Layer 6 of a small transformer language model trained on English Wikipedia (12 layers, counted from 0, width 96).
A neuron's activation on a vector x is GELU(gate . x + bias) times (in . x + bias), where the dot is the dot product.

Input weights of the MLP neurons that the questions are about. A number n stands for (n - 128) times 0.0098.
n0 gate (bias -0.084): 112, 116, 135, 122, 168, 172, 164, 83, 96, 106, 111, 119, 104, 174, 98, 137, 211, 105, 174, 97, 147, 137, 140, 116, 127, 139, 94, 137, 100, 138, 113, 146, 135, 112, 115, 97, 100, 174, 150, 100, 110, 71, 157, 121, 66, 142, 132, 113, 114, 98, 126, 117, 77, 78, 123, 117, 74, 169, 129, 136, 131, 136, 83, 180, 152, 152, 86, 183, 119, 121, 116, 147, 179, 154, 89, 98, 107, 99, 193, 88, 75, 95, 135, 137, 115, 56, 153, 149, 67, 115, 163, 150, 112, 110, 115, 83
n17 gate (bias -0.103): 107, 154, 125, 119, 73, 105, 109, 105, 131, 116, 143, 129, 55, 160, 166, 105, 156, 97, 91, 123, 152, 86, 79, 176, 83, 128, 109, 100, 115, 161, 90, 141, 169, 112, 126, 150, 75, 126, 134, 100, 125, 202, 118, 147, 88, 157, 135, 177, 136, 192, 127, 68, 168, 108, 138, 145, 133, 143, 144, 173, 164, 149, 123, 127, 100, 143, 173, 150, 73, 83, 159, 183, 181, 142, 167, 160, 150, 131, 141, 121, 119, 130, 162, 136, 125, 117, 78, 166, 100, 135, 94, 125, 148, 125, 162, 165
n69 gate (bias -0.032): 75, 123, 158, 119, 127, 126, 112, 126, 139, 116, 166, 135, 142, 109, 77, 124, 148, 89, 119, 186, 130, 164, 163, 145, 147, 176, 136, 111, 111, 153, 108, 182, 121, 128, 120, 117, 69, 148, 142, 87, 104, 120, 124, 101, 129, 102, 102, 97, 117, 136, 111, 76, 135, 155, 111, 129, 144, 133, 144, 154, 151, 178, 113, 178, 107, 151, 107, 126, 194, 145, 112, 148, 185, 59, 198, 199, 151, 79, 151, 183, 68, 121, 82, 125, 152, 114, 130, 156, 100, 133, 168, 110, 43, 76, 81, 163
n84 gate (bias -0.052): 69, 142, 153, 129, 171, 115, 180, 111, 110, 128, 118, 126, 151, 127, 126, 97, 189, 95, 68, 118, 128, 90, 130, 166, 177, 72, 139, 97, 119, 97, 77, 112, 119, 137, 132, 137, 114, 144, 134, 143, 157, 152, 152, 161, 133, 178, 163, 148, 113, 99, 115, 151, 121, 95, 106, 141, 123, 92, 175, 156, 119, 121, 105, 117, 100, 167, 138, 94, 140, 76, 179, 168, 142, 116, 85, 153, 130, 142, 157, 150, 109, 96, 154, 90, 116, 156, 148, 146, 128, 140, 103, 149, 122, 94, 114, 139
n90 gate (bias -0.030): 79, 100, 110, 205, 129, 145, 105, 111, 116, 123, 55, 168, 74, 161, 50, 143, 185, 113, 134, 137, 139, 178, 179, 131, 124, 129, 98, 118, 144, 105, 124, 123, 139, 124, 140, 147, 136, 112, 122, 106, 114, 120, 127, 119, 138, 132, 144, 95, 87, 117, 122, 119, 62, 66, 109, 102, 166, 149, 96, 80, 156, 172, 153, 140, 195, 88, 141, 109, 124, 93, 159, 99, 103, 64, 170, 133, 139, 119, 120, 193, 129, 148, 132, 92, 122, 133, 197, 112, 146, 152, 127, 150, 67, 157, 107, 45
n101 gate (bias -0.092): 110, 87, 152, 101, 121, 136, 101, 109, 183, 123, 140, 95, 144, 107, 121, 168, 192, 132, 143, 92, 132, 131, 138, 93, 124, 97, 156, 106, 82, 103, 138, 64, 102, 186, 100, 166, 223, 112, 89, 91, 102, 118, 135, 111, 112, 156, 147, 133, 133, 179, 102, 144, 131, 162, 159, 117, 131, 126, 91, 148, 136, 140, 128, 138, 127, 118, 143, 170, 83, 141, 122, 156, 128, 190, 163, 147, 115, 112, 140, 120, 92, 153, 98, 178, 116, 150, 216, 114, 129, 114, 100, 91, 129, 91, 115, 158
n129 gate (bias -0.051): 172, 119, 126, 113, 171, 43, 112, 120, 159, 173, 154, 164, 144, 127, 105, 132, 129, 112, 120, 157, 125, 149, 155, 176, 137, 156, 199, 168, 73, 120, 96, 88, 90, 173, 145, 88, 92, 78, 169, 97, 119, 103, 86, 158, 123, 161, 104, 125, 121, 139, 185, 176, 77, 133, 140, 105, 184, 132, 180, 85, 112, 141, 152, 119, 69, 65, 112, 79, 88, 177, 158, 119, 137, 122, 121, 120, 139, 95, 81, 110, 149, 141, 149, 132, 162, 156, 62, 120, 121, 127, 149, 126, 127, 131, 63, 83
n141 gate (bias -0.095): 140, 117, 144, 107, 157, 117, 151, 135, 139, 128, 129, 101, 95, 131, 149, 125, 162, 138, 112, 79, 115, 85, 91, 130, 176, 145, 228, 78, 110, 138, 141, 131, 109, 178, 108, 84, 110, 110, 172, 204, 148, 183, 105, 170, 172, 123, 123, 96, 120, 178, 156, 139, 139, 117, 112, 114, 74, 90, 114, 143, 185, 140, 95, 95, 151, 108, 95, 160, 121, 89, 93, 105, 104, 147, 138, 153, 135, 149, 155, 145, 115, 122, 188, 138, 145, 152, 119, 141, 78, 100, 146, 76, 133, 152, 162, 174
n150 gate (bias -0.154): 89, 92, 147, 158, 112, 105, 125, 100, 163, 76, 138, 86, 90, 135, 99, 119, 78, 88, 101, 87, 122, 135, 97, 106, 126, 153, 111, 83, 132, 148, 84, 171, 119, 199, 119, 75, 114, 215, 147, 90, 106, 113, 160, 162, 190, 129, 62, 101, 114, 107, 120, 103, 118, 152, 114, 145, 80, 151, 144, 110, 135, 121, 105, 96, 160, 165, 97, 169, 105, 142, 138, 174, 66, 86, 117, 117, 186, 109, 139, 146, 158, 138, 119, 127, 79, 219, 79, 136, 127, 126, 129, 68, 111, 58, 111, 114
n165 gate (bias -0.071): 119, 117, 109, 115, 100, 112, 119, 106, 160, 127, 111, 121, 116, 151, 143, 141, 131, 132, 186, 138, 104, 117, 155, 139, 153, 128, 134, 93, 93, 112, 109, 98, 118, 151, 235, 86, 126, 131, 170, 145, 165, 142, 183, 163, 72, 98, 107, 194, 200, 155, 139, 138, 98, 126, 108, 136, 136, 179, 94, 140, 136, 108, 122, 130, 124, 125, 161, 143, 130, 108, 151, 154, 132, 124, 97, 103, 115, 172, 154, 118, 122, 157, 76, 117, 84, 157, 178, 83, 107, 145, 174, 162, 145, 148, 137, 95
n0 in (bias 0.038): 161, 64, 112, 175, 92, 115, 141, 149, 63, 163, 109, 168, 145, 160, 130, 145, 124, 144, 75, 207, 156, 132, 145, 190, 95, 54, 84, 104, 78, 170, 58, 122, 186, 120, 163, 57, 116, 117, 119, 140, 115, 73, 141, 131, 123, 68, 138, 162, 143, 118, 102, 146, 103, 166, 108, 141, 175, 96, 100, 136, 112, 112, 124, 113, 118, 53, 92, 153, 137, 102, 40, 150, 99, 103, 162, 98, 88, 92, 140, 107, 74, 170, 191, 166, 121, 171, 163, 148, 129, 128, 113, 146, 127, 151, 95, 131
n17 in (bias -0.006): 145, 97, 97, 105, 103, 127, 127, 160, 107, 131, 132, 133, 162, 138, 150, 127, 98, 167, 174, 128, 110, 105, 76, 147, 131, 174, 144, 51, 169, 168, 117, 171, 144, 160, 117, 133, 131, 90, 174, 150, 85, 179, 103, 167, 84, 136, 157, 124, 165, 148, 164, 66, 137, 90, 179, 214, 136, 160, 170, 124, 194, 201, 151, 125, 161, 101, 144, 140, 141, 162, 138, 208, 153, 141, 129, 163, 62, 168, 164, 98, 98, 108, 189, 162, 76, 111, 154, 116, 87, 94, 96, 166, 155, 78, 130, 90
n69 in (bias 0.026): 132, 71, 112, 126, 128, 140, 121, 121, 88, 84, 150, 83, 132, 110, 74, 137, 76, 122, 178, 92, 88, 110, 145, 95, 103, 140, 120, 117, 165, 108, 129, 174, 128, 121, 77, 187, 108, 145, 113, 140, 117, 164, 170, 148, 161, 155, 84, 123, 198, 90, 148, 95, 146, 155, 156, 118, 99, 101, 116, 103, 116, 142, 161, 167, 123, 47, 147, 163, 110, 148, 185, 113, 146, 149, 141, 68, 186, 157, 162, 135, 148, 145, 125, 69, 95, 132, 167, 142, 136, 114, 156, 117, 134, 104, 144, 155
n84 in (bias 0.041): 148, 96, 113, 99, 129, 143, 142, 113, 118, 162, 82, 140, 125, 112, 123, 124, 124, 87, 168, 93, 156, 148, 117, 86, 130, 63, 124, 149, 165, 45, 133, 104, 136, 134, 104, 114, 84, 184, 143, 168, 115, 140, 126, 179, 121, 138, 79, 107, 135, 167, 147, 120, 129, 146, 160, 144, 132, 138, 152, 153, 128, 135, 168, 125, 132, 162, 94, 132, 191, 122, 149, 134, 166, 134, 94, 189, 151, 150, 98, 94, 191, 197, 125, 122, 127, 137, 121, 180, 168, 187, 143, 169, 87, 131, 160, 153
n90 in (bias 0.044): 193, 123, 135, 97, 133, 132, 123, 100, 208, 209, 132, 201, 126, 97, 142, 121, 102, 123, 130, 114, 184, 134, 163, 193, 142, 100, 130, 139, 116, 121, 146, 129, 130, 121, 127, 89, 156, 140, 104, 189, 120, 135, 101, 63, 139, 190, 146, 142, 145, 127, 163, 136, 146, 144, 90, 117, 89, 101, 93, 161, 162, 97, 169, 116, 91, 63, 111, 111, 79, 136, 123, 110, 182, 182, 145, 129, 86, 109, 159, 84, 118, 155, 78, 104, 174, 119, 89, 155, 140, 184, 120, 132, 129, 124, 129, 102
n101 in (bias 0.053): 134, 112, 142, 200, 156, 162, 115, 133, 80, 174, 118, 116, 125, 140, 123, 158, 118, 119, 139, 106, 181, 120, 159, 93, 119, 137, 151, 117, 149, 137, 106, 123, 145, 195, 47, 105, 173, 133, 118, 132, 136, 153, 142, 130, 159, 227, 98, 143, 169, 95, 157, 151, 87, 243, 107, 139, 147, 118, 142, 134, 92, 76, 149, 168, 171, 161, 177, 206, 112, 48, 93, 139, 124, 97, 171, 186, 103, 111, 145, 64, 125, 163, 147, 145, 116, 126, 220, 169, 97, 119, 160, 130, 75, 149, 119, 126
n129 in (bias 0.009): 95, 198, 133, 159, 139, 134, 147, 140, 161, 177, 157, 75, 126, 114, 66, 158, 196, 126, 73, 130, 39, 129, 124, 172, 140, 125, 90, 99, 105, 150, 57, 176, 127, 102, 189, 110, 124, 154, 154, 204, 120, 130, 107, 111, 151, 121, 117, 150, 124, 171, 119, 114, 114, 135, 171, 154, 150, 188, 88, 126, 129, 112, 89, 188, 143, 90, 187, 165, 169, 76, 98, 158, 99, 115, 122, 126, 145, 135, 94, 141, 155, 97, 167, 176, 142, 147, 143, 148, 168, 106, 90, 117, 82, 127, 164, 159
n141 in (bias -0.003): 99, 90, 75, 93, 150, 186, 107, 133, 95, 123, 91, 154, 128, 157, 74, 121, 207, 83, 143, 119, 135, 138, 141, 146, 139, 162, 168, 150, 192, 161, 189, 166, 115, 108, 137, 111, 137, 126, 140, 154, 167, 140, 101, 80, 201, 113, 152, 175, 122, 150, 95, 103, 134, 176, 156, 87, 130, 134, 173, 94, 172, 115, 116, 133, 174, 150, 179, 133, 100, 146, 108, 99, 118, 121, 149, 104, 154, 173, 153, 140, 69, 92, 203, 90, 113, 110, 135, 159, 158, 92, 56, 120, 119, 147, 139, 108
n150 in (bias 0.016): 106, 123, 76, 150, 66, 164, 141, 186, 7, 138, 119, 77, 103, 144, 132, 184, 109, 127, 158, 122, 73, 138, 146, 128, 86, 137, 122, 105, 150, 161, 136, 89, 82, 98, 101, 138, 106, 119, 143, 99, 89, 116, 174, 27, 156, 83, 88, 196, 178, 127, 144, 74, 143, 109, 134, 146, 114, 98, 183, 91, 106, 181, 137, 147, 134, 179, 129, 110, 147, 165, 99, 126, 103, 86, 158, 107, 109, 190, 176, 89, 156, 180, 102, 146, 97, 156, 160, 141, 108, 121, 161, 85, 140, 187, 107, 125
n165 in (bias -0.017): 100, 102, 107, 109, 121, 111, 164, 89, 147, 97, 103, 135, 181, 139, 138, 127, 139, 157, 99, 114, 85, 113, 72, 121, 53, 91, 148, 57, 119, 123, 132, 164, 89, 141, 147, 167, 154, 182, 153, 168, 150, 154, 168, 169, 116, 145, 61, 186, 176, 61, 117, 163, 153, 149, 177, 173, 138, 118, 170, 152, 113, 138, 132, 105, 124, 126, 114, 105, 108, 124, 149, 59, 153, 142, 155, 67, 114, 149, 172, 111, 161, 155, 103, 154, 151, 154, 106, 167, 132, 140, 136, 172, 160, 162, 96, 93

Each question shows a token from some text and the vector x that enters the MLP there. A number n stands for (n - 128) times 0.024.

"d": 113, 159, 128, 61, 148, 75, 129, 156, 88, 145, 121, 121, 128, 91, 151, 144, 105, 164, 70, 140, 145, 156, 141, 115, 149, 96, 161, 100, 172, 158, 125, 118, 175, 158, 149, 106, 166, 168, 155, 177, 130, 96, 42, 118, 131, 125, 120, 118, 123, 103, 116, 130, 162, 92, 122, 75, 79, 149, 179, 142, 122, 118, 90, 95, 166, 124, 146, 152, 122, 54, 74, 105, 172, 137, 94, 174, 157, 111, 135, 139, 145, 121, 144, 146, 127, 69, 150, 109, 105, 132, 125, 167, 139, 123, 130, 135
The three highest activations, in order: n141, n84, n69

"is": 134, 112, 106, 110, 100, 186, 127, 157, 94, 126, 84, 132, 145, 91, 135, 109, 118, 148, 131, 107, 191, 161, 170, 124, 151, 154, 128, 95, 117, 148, 95, 168, 157, 101, 115, 138, 151, 108, 162, 143, 104, 170, 94, 123, 95, 149, 102, 108, 148, 94, 129, 177, 154, 76, 119, 132, 104, 152, 118, 161, 89, 121, 105, 58, 135, 140, 150, 151, 169, 56, 118, 63, 157, 132, 119, 139, 172, 148, 190, 90, 101, 156, 118, 169, 106, 138, 112, 132, 179, 128, 98, 130, 183, 97, 138, 146
Which neuron fires most, and how strongly? n17, at about 1.2

"et": 133, 115, 132, 110, 131, 83, 155, 143, 75, 129, 130, 111, 114, 119, 128, 180, 109, 116, 161, 168, 184, 181, 179, 142, 177, 124, 105, 118, 155, 179, 112, 130, 119, 92, 118, 74, 139, 109, 117, 162, 140, 94, 66, 107, 81, 136, 144, 109, 132, 121, 140, 90, 143, 150, 134, 125, 137, 145, 162, 133, 115, 63, 139, 99, 151, 80, 213, 100, 137, 136, 100, 76, 155, 68, 93, 156, 122, 164, 166, 131, 151, 148, 142, 121, 72, 128, 116, 167, 148, 110, 95, 137, 151, 130, 108, 127
The two highest activations, in order: n90, n129

"est": 109, 136, 166, 24, 141, 76, 139, 118, 112, 135, 129, 115, 94, 21, 108, 140, 66, 124, 141, 114, 170, 138, 142, 143, 159, 150, 106, 119, 155, 127, 122, 129, 160, 119, 121, 140, 170, 124, 112, 163, 117, 157, 101, 103, 111, 128, 142, 102, 140, 127, 85, 109, 125, 111, 146, 91, 88, 156, 180, 168, 140, 117, 65, 116, 142, 140, 173, 114, 156, 115, 156, 88, 151, 84, 132, 166, 110, 121, 159, 86, 158, 114, 125, 135, 114, 110, 133, 119, 172, 148, 164, 141, 109, 74, 144, 126
The three highest activations, in order: n84, n69, n0

" s": 127, 136, 141, 140, 127, 92, 134, 122, 96, 119, 81, 130, 136, 91, 131, 101, 97, 126, 105, 120, 130, 161, 165, 117, 168, 142, 124, 119, 142, 159, 128, 127, 141, 138, 161, 146, 161, 90, 141, 125, 123, 113, 91, 118, 130, 164, 89, 124, 165, 113, 158, 147, 193, 108, 74, 101, 145, 158, 162, 66, 71, 111, 109, 120, 186, 104, 162, 121, 155, 81, 151, 64, 159, 162, 138, 144, 155, 110, 164, 168, 130, 159, 137, 133, 123, 128, 94, 142, 150, 115, 47, 150, 184, 149, 147, 184
Which of these neurons fires most? n17

"S": 116, 127, 131, 153, 106, 86, 136, 138, 81, 103, 82, 148, 125, 86, 129, 133, 68, 134, 88, 118, 129, 157, 158, 125, 174, 184, 107, 148, 123, 127, 105, 163, 147, 125, 178, 128, 152, 99, 145, 125, 106, 109, 106, 94, 137, 154, 134, 126, 180, 104, 167, 104, 175, 132, 96, 97, 152, 146, 175, 75, 90, 73, 99, 126, 173, 100, 155, 102, 158, 119, 99, 88, 158, 124, 143, 127, 153, 163, 193, 162, 107, 145, 124, 117, 124, 115, 106, 136, 143, 94, 85, 108, 193, 154, 152, 163
Which of these neurons fires most? n84

"1": 89, 131, 127, 110, 92, 106, 134, 149, 109, 60, 98, 176, 105, 44, 116, 118, 62, 110, 107, 122, 141, 161, 149, 142, 115, 138, 143, 174, 176, 181, 138, 146, 159, 160, 165, 127, 117, 146, 110, 133, 131, 104, 120, 103, 144, 175, 90, 98, 133, 93, 163, 179, 175, 115, 151, 81, 115, 151, 151, 142, 95, 103, 83, 93, 181, 141, 139, 132, 139, 128, 110, 110, 150, 137, 104, 155, 147, 170, 141, 102, 141, 136, 99, 165, 137, 122, 92, 146, 139, 107, 134, 162, 178, 86, 123, 156
Which neuron fires most, and how strongly? n129, at about 0.45

" (": 142, 149, 109, 156, 124, 103, 120, 101, 89, 100, 81, 96, 128, 90, 130, 153, 82, 81, 105, 158, 147, 138, 178, 138, 158, 143, 133, 143, 157, 160, 157, 146, 134, 99, 143, 147, 113, 116, 118, 132, 117, 85, 86, 152, 152, 161, 128, 106, 160, 107, 200, 150, 159, 97, 141, 96, 103, 136, 119, 108, 45, 130, 83, 78, 184, 143, 171, 90, 113, 129, 92, 104, 208, 147, 144, 140, 139, 167, 142, 121, 122, 142, 129, 150, 141, 100, 138, 140, 161, 89, 140, 122, 171, 114, 156, 137
Which of these neurons fires most? n0

"x": 119, 123, 168, 81, 139, 73, 146, 206, 114, 109, 113, 108, 121, 64, 118, 132, 59, 132, 145, 126, 155, 175, 153, 115, 164, 159, 94, 165, 121, 105, 105, 121, 147, 145, 115, 115, 156, 57, 128, 157, 140, 100, 144, 94, 83, 150, 105, 113, 122, 176, 119, 167, 206, 153, 115, 133, 150, 121, 152, 99, 100, 87, 97, 100, 153, 140, 87, 127, 166, 128, 125, 69, 143, 134, 102, 101, 158, 115, 194, 138, 90, 129, 151, 134, 90, 102, 132, 110, 168, 109, 142, 158, 146, 114, 103, 129
Which neuron fires most, and how strongly? n165, at about 0.38

"ish": 140, 132, 136, 125, 100, 142, 103, 141, 127, 96, 139, 124, 111, 50, 95, 118, 64, 134, 81, 135, 117, 158, 168, 127, 158, 135, 106, 134, 154, 166, 147, 147, 159, 103, 138, 98, 211, 101, 114, 123, 107, 107, 51, 133, 121, 164, 111, 100, 141, 118, 112, 176, 143, 71, 141, 95, 85, 144, 135, 99, 89, 105, 62, 111, 158, 105, 161, 112, 148, 112, 187, 64, 163, 84, 123, 155, 103, 176, 140, 83, 132, 130, 104, 132, 135, 110, 107, 157, 144, 150, 121, 116, 125, 109, 142, 130
The two highest activations, in order: n90, n150

" J": 108, 79, 132, 126, 118, 105, 134, 141, 99, 116, 113, 120, 101, 64, 109, 155, 81, 150, 129, 144, 150, 165, 173, 106, 175, 187, 106, 144, 148, 128, 162, 144, 148, 129, 189, 95, 148, 105, 184, 89, 121, 69, 111, 133, 114, 161, 153, 122, 196, 93, 156, 144, 147, 106, 126, 97, 150, 148, 141, 92, 85, 97, 81, 155, 156, 88, 144, 97, 146, 102, 115, 111, 180, 100, 122, 140, 141, 126, 154, 151, 118, 148, 124, 134, 117, 101, 118, 117, 176, 61, 132, 110, 156, 128, 151, 161
Which of these neurons fires most? n69

"e": 129, 153, 144, 101, 135, 81, 169, 160, 92, 126, 88, 102, 149, 70, 151, 174, 117, 169, 52, 134, 99, 185, 140, 123, 151, 109, 130, 158, 164, 175, 104, 130, 131, 155, 126, 136, 150, 101, 111, 188, 122, 150, 71, 154, 133, 153, 100, 73, 188, 120, 118, 131, 128, 94, 130, 113, 79, 135, 126, 133, 87, 97, 102, 112, 123, 160, 142, 136, 130, 67, 137, 98, 138, 111, 123, 164, 129, 75, 171, 115, 155, 145, 126, 166, 166, 70, 140, 141, 159, 167, 151, 126, 113, 121, 114, 144
Which of these neurons fires most? n84

",": 166, 147, 111, 141, 76, 118, 148, 129, 114, 135, 117, 145, 114, 87, 133, 116, 54, 103, 74, 164, 124, 170, 190, 120, 129, 141, 130, 133, 175, 170, 158, 137, 136, 110, 159, 126, 175, 115, 121, 141, 74, 101, 118, 145, 152, 155, 134, 85, 151, 106, 172, 152, 162, 120, 143, 111, 152, 143, 169, 113, 77, 141, 27, 107, 166, 126, 131, 125, 138, 114, 79, 95, 175, 172, 121, 150, 110, 135, 148, 142, 118, 141, 134, 150, 108, 133, 103, 130, 148, 150, 167, 109, 167, 127, 141, 190
The three highest activations, in order: n141, n129, n69

" S": 125, 130, 143, 153, 130, 96, 136, 140, 108, 122, 74, 142, 128, 101, 163, 125, 83, 119, 94, 128, 152, 144, 157, 122, 178, 194, 98, 140, 134, 146, 141, 153, 144, 140, 177, 123, 174, 66, 139, 112, 126, 102, 109, 104, 116, 152, 122, 121, 170, 103, 155, 144, 182, 107, 109, 101, 150, 154, 183, 82, 93, 96, 90, 137, 163, 88, 145, 99, 150, 106, 108, 79, 189, 138, 153, 145, 162, 146, 194, 173, 106, 153, 123, 132, 136, 116, 96, 134, 155, 127, 83, 127, 180, 127, 165, 164
Which neuron fires most, and how strongly? n84, at about 0.54

"y": 107, 165, 116, 135, 151, 125, 130, 163, 85, 128, 133, 67, 118, 106, 113, 138, 101, 93, 127, 98, 135, 129, 169, 127, 175, 131, 118, 165, 158, 107, 142, 184, 98, 172, 177, 131, 190, 107, 173, 163, 70, 116, 114, 111, 87, 132, 116, 106, 149, 141, 132, 140, 184, 106, 98, 111, 115, 127, 188, 115, 105, 97, 80, 89, 129, 81, 126, 101, 156, 135, 105, 80, 131, 118, 116, 129, 147, 154, 127, 147, 119, 155, 136, 133, 80, 49, 135, 82, 96, 112, 133, 122, 165, 151, 116, 186
Which neuron fires most, and how strongly? n141, at about 1.8

".": 165, 138, 103, 141, 103, 83, 118, 147, 102, 116, 88, 127, 124, 117, 124, 101, 64, 100, 110, 154, 141, 156, 184, 129, 169, 159, 95, 154, 211, 164, 152, 138, 150, 119, 152, 119, 142, 134, 99, 149, 125, 129, 160, 147, 95, 153, 133, 101, 139, 95, 162, 134, 181, 138, 143, 93, 109, 147, 160, 116, 94, 117, 62, 105, 160, 110, 162, 90, 166, 112, 79, 105, 205, 184, 141, 142, 162, 131, 136, 123, 142, 136, 108, 146, 115, 124, 98, 156, 148, 75, 165, 115, 152, 123, 115, 159
The two highest activations, in order: n69, n129

"a": 114, 148, 94, 131, 93, 121, 194, 143, 93, 78, 82, 114, 138, 102, 169, 155, 122, 170, 77, 124, 186, 185, 163, 154, 154, 132, 132, 161, 152, 191, 136, 140, 115, 146, 132, 69, 160, 89, 85, 117, 106, 87, 107, 147, 95, 146, 121, 94, 133, 128, 108, 134, 172, 117, 131, 94, 94, 152, 124, 111, 79, 144, 112, 96, 164, 114, 137, 178, 176, 86, 104, 101, 178, 102, 126, 128, 144, 126, 121, 88, 156, 135, 119, 142, 113, 72, 105, 125, 164, 141, 144, 127, 146, 126, 118, 155
Which of these neurons fires most? n0

"'": 99, 155, 132, 98, 95, 106, 153, 114, 116, 108, 100, 113, 129, 57, 129, 117, 87, 147, 102, 169, 136, 198, 168, 103, 148, 141, 117, 141, 139, 118, 137, 134, 145, 199, 157, 155, 167, 129, 111, 154, 88, 126, 94, 115, 151, 167, 144, 132, 131, 48, 162, 117, 174, 106, 156, 121, 152, 99, 129, 141, 115, 128, 97, 131, 140, 158, 155, 84, 155, 80, 91, 102, 150, 121, 131, 164, 119, 112, 178, 113, 104, 129, 101, 137, 109, 114, 100, 188, 210, 98, 137, 156, 152, 108, 170, 143
Which of these neurons fires most? n84

"s": 147, 141, 137, 149, 127, 91, 115, 109, 118, 108, 88, 124, 109, 107, 130, 155, 124, 142, 85, 130, 114, 198, 165, 143, 125, 140, 120, 138, 159, 181, 118, 168, 170, 113, 153, 111, 174, 80, 107, 155, 115, 122, 61, 134, 141, 135, 77, 58, 179, 93, 155, 153, 155, 123, 144, 111, 112, 144, 165, 102, 86, 104, 133, 95, 135, 138, 189, 145, 146, 84, 126, 131, 185, 114, 96, 135, 140, 114, 157, 157, 109, 119, 126, 184, 117, 98, 107, 197, 158, 132, 76, 137, 131, 171, 135, 157
Which neuron fires most, and how strongly? n150, at about 0.28

" in": 133, 122, 98, 129, 119, 115, 144, 118, 104, 140, 87, 119, 105, 94, 103, 105, 66, 97, 83, 133, 131, 140, 133, 91, 137, 129, 132, 134, 143, 173, 109, 128, 134, 105, 170, 166, 163, 118, 115, 120, 123, 116, 94, 159, 105, 161, 169, 94, 114, 107, 177, 190, 152, 120, 134, 87, 140, 137, 170, 66, 61, 108, 72, 82, 185, 148, 165, 124, 162, 129, 132, 87, 184, 144, 101, 134, 132, 132, 158, 139, 143, 181, 172, 173, 121, 108, 129, 133, 157, 104, 127, 143, 174, 126, 127, 185
The two highest activations, in order: n90, n84

" |": 148, 136, 134, 113, 119, 71, 109, 131, 89, 98, 59, 110, 131, 97, 148, 109, 83, 129, 92, 135, 138, 139, 144, 119, 172, 141, 102, 151, 173, 110, 135, 162, 116, 115, 145, 142, 156, 104, 137, 145, 121, 127, 99, 128, 148, 179, 111, 112, 147, 127, 184, 143, 146, 109, 129, 102, 151, 146, 151, 99, 47, 99, 77, 102, 142, 104, 170, 157, 135, 139, 61, 64, 189, 138, 102, 145, 132, 129, 153, 153, 120, 130, 140, 174, 98, 101, 95, 151, 154, 118, 169, 120, 176, 117, 117, 190
Which of these neurons fires most? n17

" a": 124, 153, 124, 125, 135, 69, 141, 95, 101, 99, 86, 115, 108, 83, 132, 132, 78, 106, 115, 141, 160, 173, 146, 140, 145, 131, 112, 138, 152, 120, 159, 141, 113, 125, 146, 102, 152, 133, 132, 111, 119, 103, 84, 184, 123, 120, 127, 114, 141, 120, 153, 145, 150, 123, 128, 116, 100, 140, 165, 107, 49, 95, 66, 120, 202, 141, 187, 124, 150, 94, 122, 99, 167, 124, 126, 139, 159, 123, 157, 133, 146, 191, 150, 150, 119, 58, 94, 149, 168, 85, 159, 132, 141, 132, 143, 202
Which neuron fires most, and how strongly? n17, at about 0.5

" ": 144, 125, 119, 110, 81, 120, 135, 132, 134, 100, 82, 142, 153, 64, 134, 143, 80, 116, 124, 151, 172, 154, 156, 154, 144, 141, 157, 149, 206, 144, 137, 169, 162, 149, 155, 124, 146, 115, 120, 119, 130, 115, 127, 135, 140, 189, 89, 111, 122, 86, 144, 159, 161, 97, 141, 86, 156, 163, 128, 119, 70, 133, 61, 141, 169, 105, 144, 103, 136, 111, 136, 126, 193, 138, 109, 172, 157, 156, 165, 112, 159, 135, 141, 157, 149, 78, 113, 122, 167, 89, 118, 142, 186, 107, 171, 165
The three highest activations, in order: n0, n129, n150

"ran": 136, 132, 109, 98, 112, 147, 144, 163, 148, 83, 116, 70, 160, 73, 131, 186, 81, 105, 151, 158, 217, 143, 157, 92, 159, 121, 115, 160, 84, 130, 132, 134, 112, 182, 135, 152, 165, 160, 187, 120, 123, 109, 122, 154, 62, 155, 116, 114, 156, 118, 154, 168, 143, 115, 130, 127, 95, 141, 130, 116, 142, 88, 90, 105, 166, 96, 166, 134, 155, 113, 104, 94, 181, 107, 124, 153, 136, 124, 155, 146, 127, 153, 157, 110, 109, 125, 114, 123, 128, 129, 116, 113, 201, 135, 121, 163
Which of these neurons fires most? n101

"end": 104, 114, 111, 41, 112, 92, 181, 114, 81, 134, 153, 74, 131, 74, 164, 158, 58, 139, 113, 136, 113, 161, 145, 114, 158, 141, 133, 92, 181, 164, 140, 163, 134, 138, 142, 92, 156, 118, 131, 116, 151, 128, 108, 115, 99, 100, 131, 127, 132, 168, 130, 135, 151, 136, 140, 49, 94, 167, 140, 119, 79, 100, 95, 104, 167, 123, 172, 135, 161, 118, 124, 97, 174, 143, 101, 136, 108, 126, 156, 125, 175, 186, 131, 152, 136, 128, 96, 126, 128, 166, 134, 156, 165, 133, 116, 176
Which of these neurons fires most? n165

"9": 106, 110, 139, 136, 112, 132, 135, 189, 117, 77, 105, 137, 127, 66, 76, 148, 33, 92, 119, 119, 133, 155, 150, 123, 144, 172, 128, 168, 155, 154, 126, 118, 150, 142, 141, 122, 146, 151, 136, 200, 142, 56, 115, 128, 160, 137, 147, 114, 162, 134, 125, 165, 143, 94, 141, 102, 140, 133, 139, 128, 89, 122, 40, 105, 149, 107, 163, 112, 143, 95, 131, 128, 163, 122, 99, 143, 131, 134, 162, 153, 110, 143, 126, 119, 106, 119, 149, 98, 189, 120, 144, 169, 173, 90, 165, 172
Which neuron fires most, and how strongly? n90, at about 0.16

"A": 110, 132, 130, 156, 83, 97, 130, 114, 81, 100, 91, 127, 121, 75, 110, 151, 67, 156, 115, 110, 172, 161, 143, 124, 150, 179, 112, 162, 134, 123, 134, 167, 96, 129, 167, 93, 149, 122, 143, 127, 106, 124, 104, 118, 130, 125, 140, 118, 148, 115, 147, 122, 155, 125, 112, 96, 131, 130, 176, 98, 72, 96, 63, 124, 188, 122, 148, 99, 133, 115, 70, 138, 158, 67, 148, 133, 130, 136, 183, 156, 109, 163, 143, 154, 130, 79, 109, 142, 174, 80, 120, 124, 193, 155, 136, 183
The two highest activations, in order: n150, n90

"t": 129, 126, 117, 76, 88, 79, 166, 120, 110, 151, 133, 126, 116, 74, 118, 167, 60, 160, 135, 133, 142, 140, 163, 111, 164, 149, 143, 131, 176, 205, 104, 126, 166, 142, 136, 77, 169, 104, 91, 183, 113, 162, 82, 94, 110, 128, 128, 112, 152, 183, 128, 126, 120, 102, 146, 111, 93, 156, 119, 148, 93, 146, 99, 118, 179, 133, 179, 153, 103, 102, 162, 65, 180, 121, 117, 156, 167, 113, 144, 97, 119, 131, 177, 155, 122, 111, 144, 129, 131, 128, 163, 156, 142, 108, 129, 124
Which of these neurons fires most? n17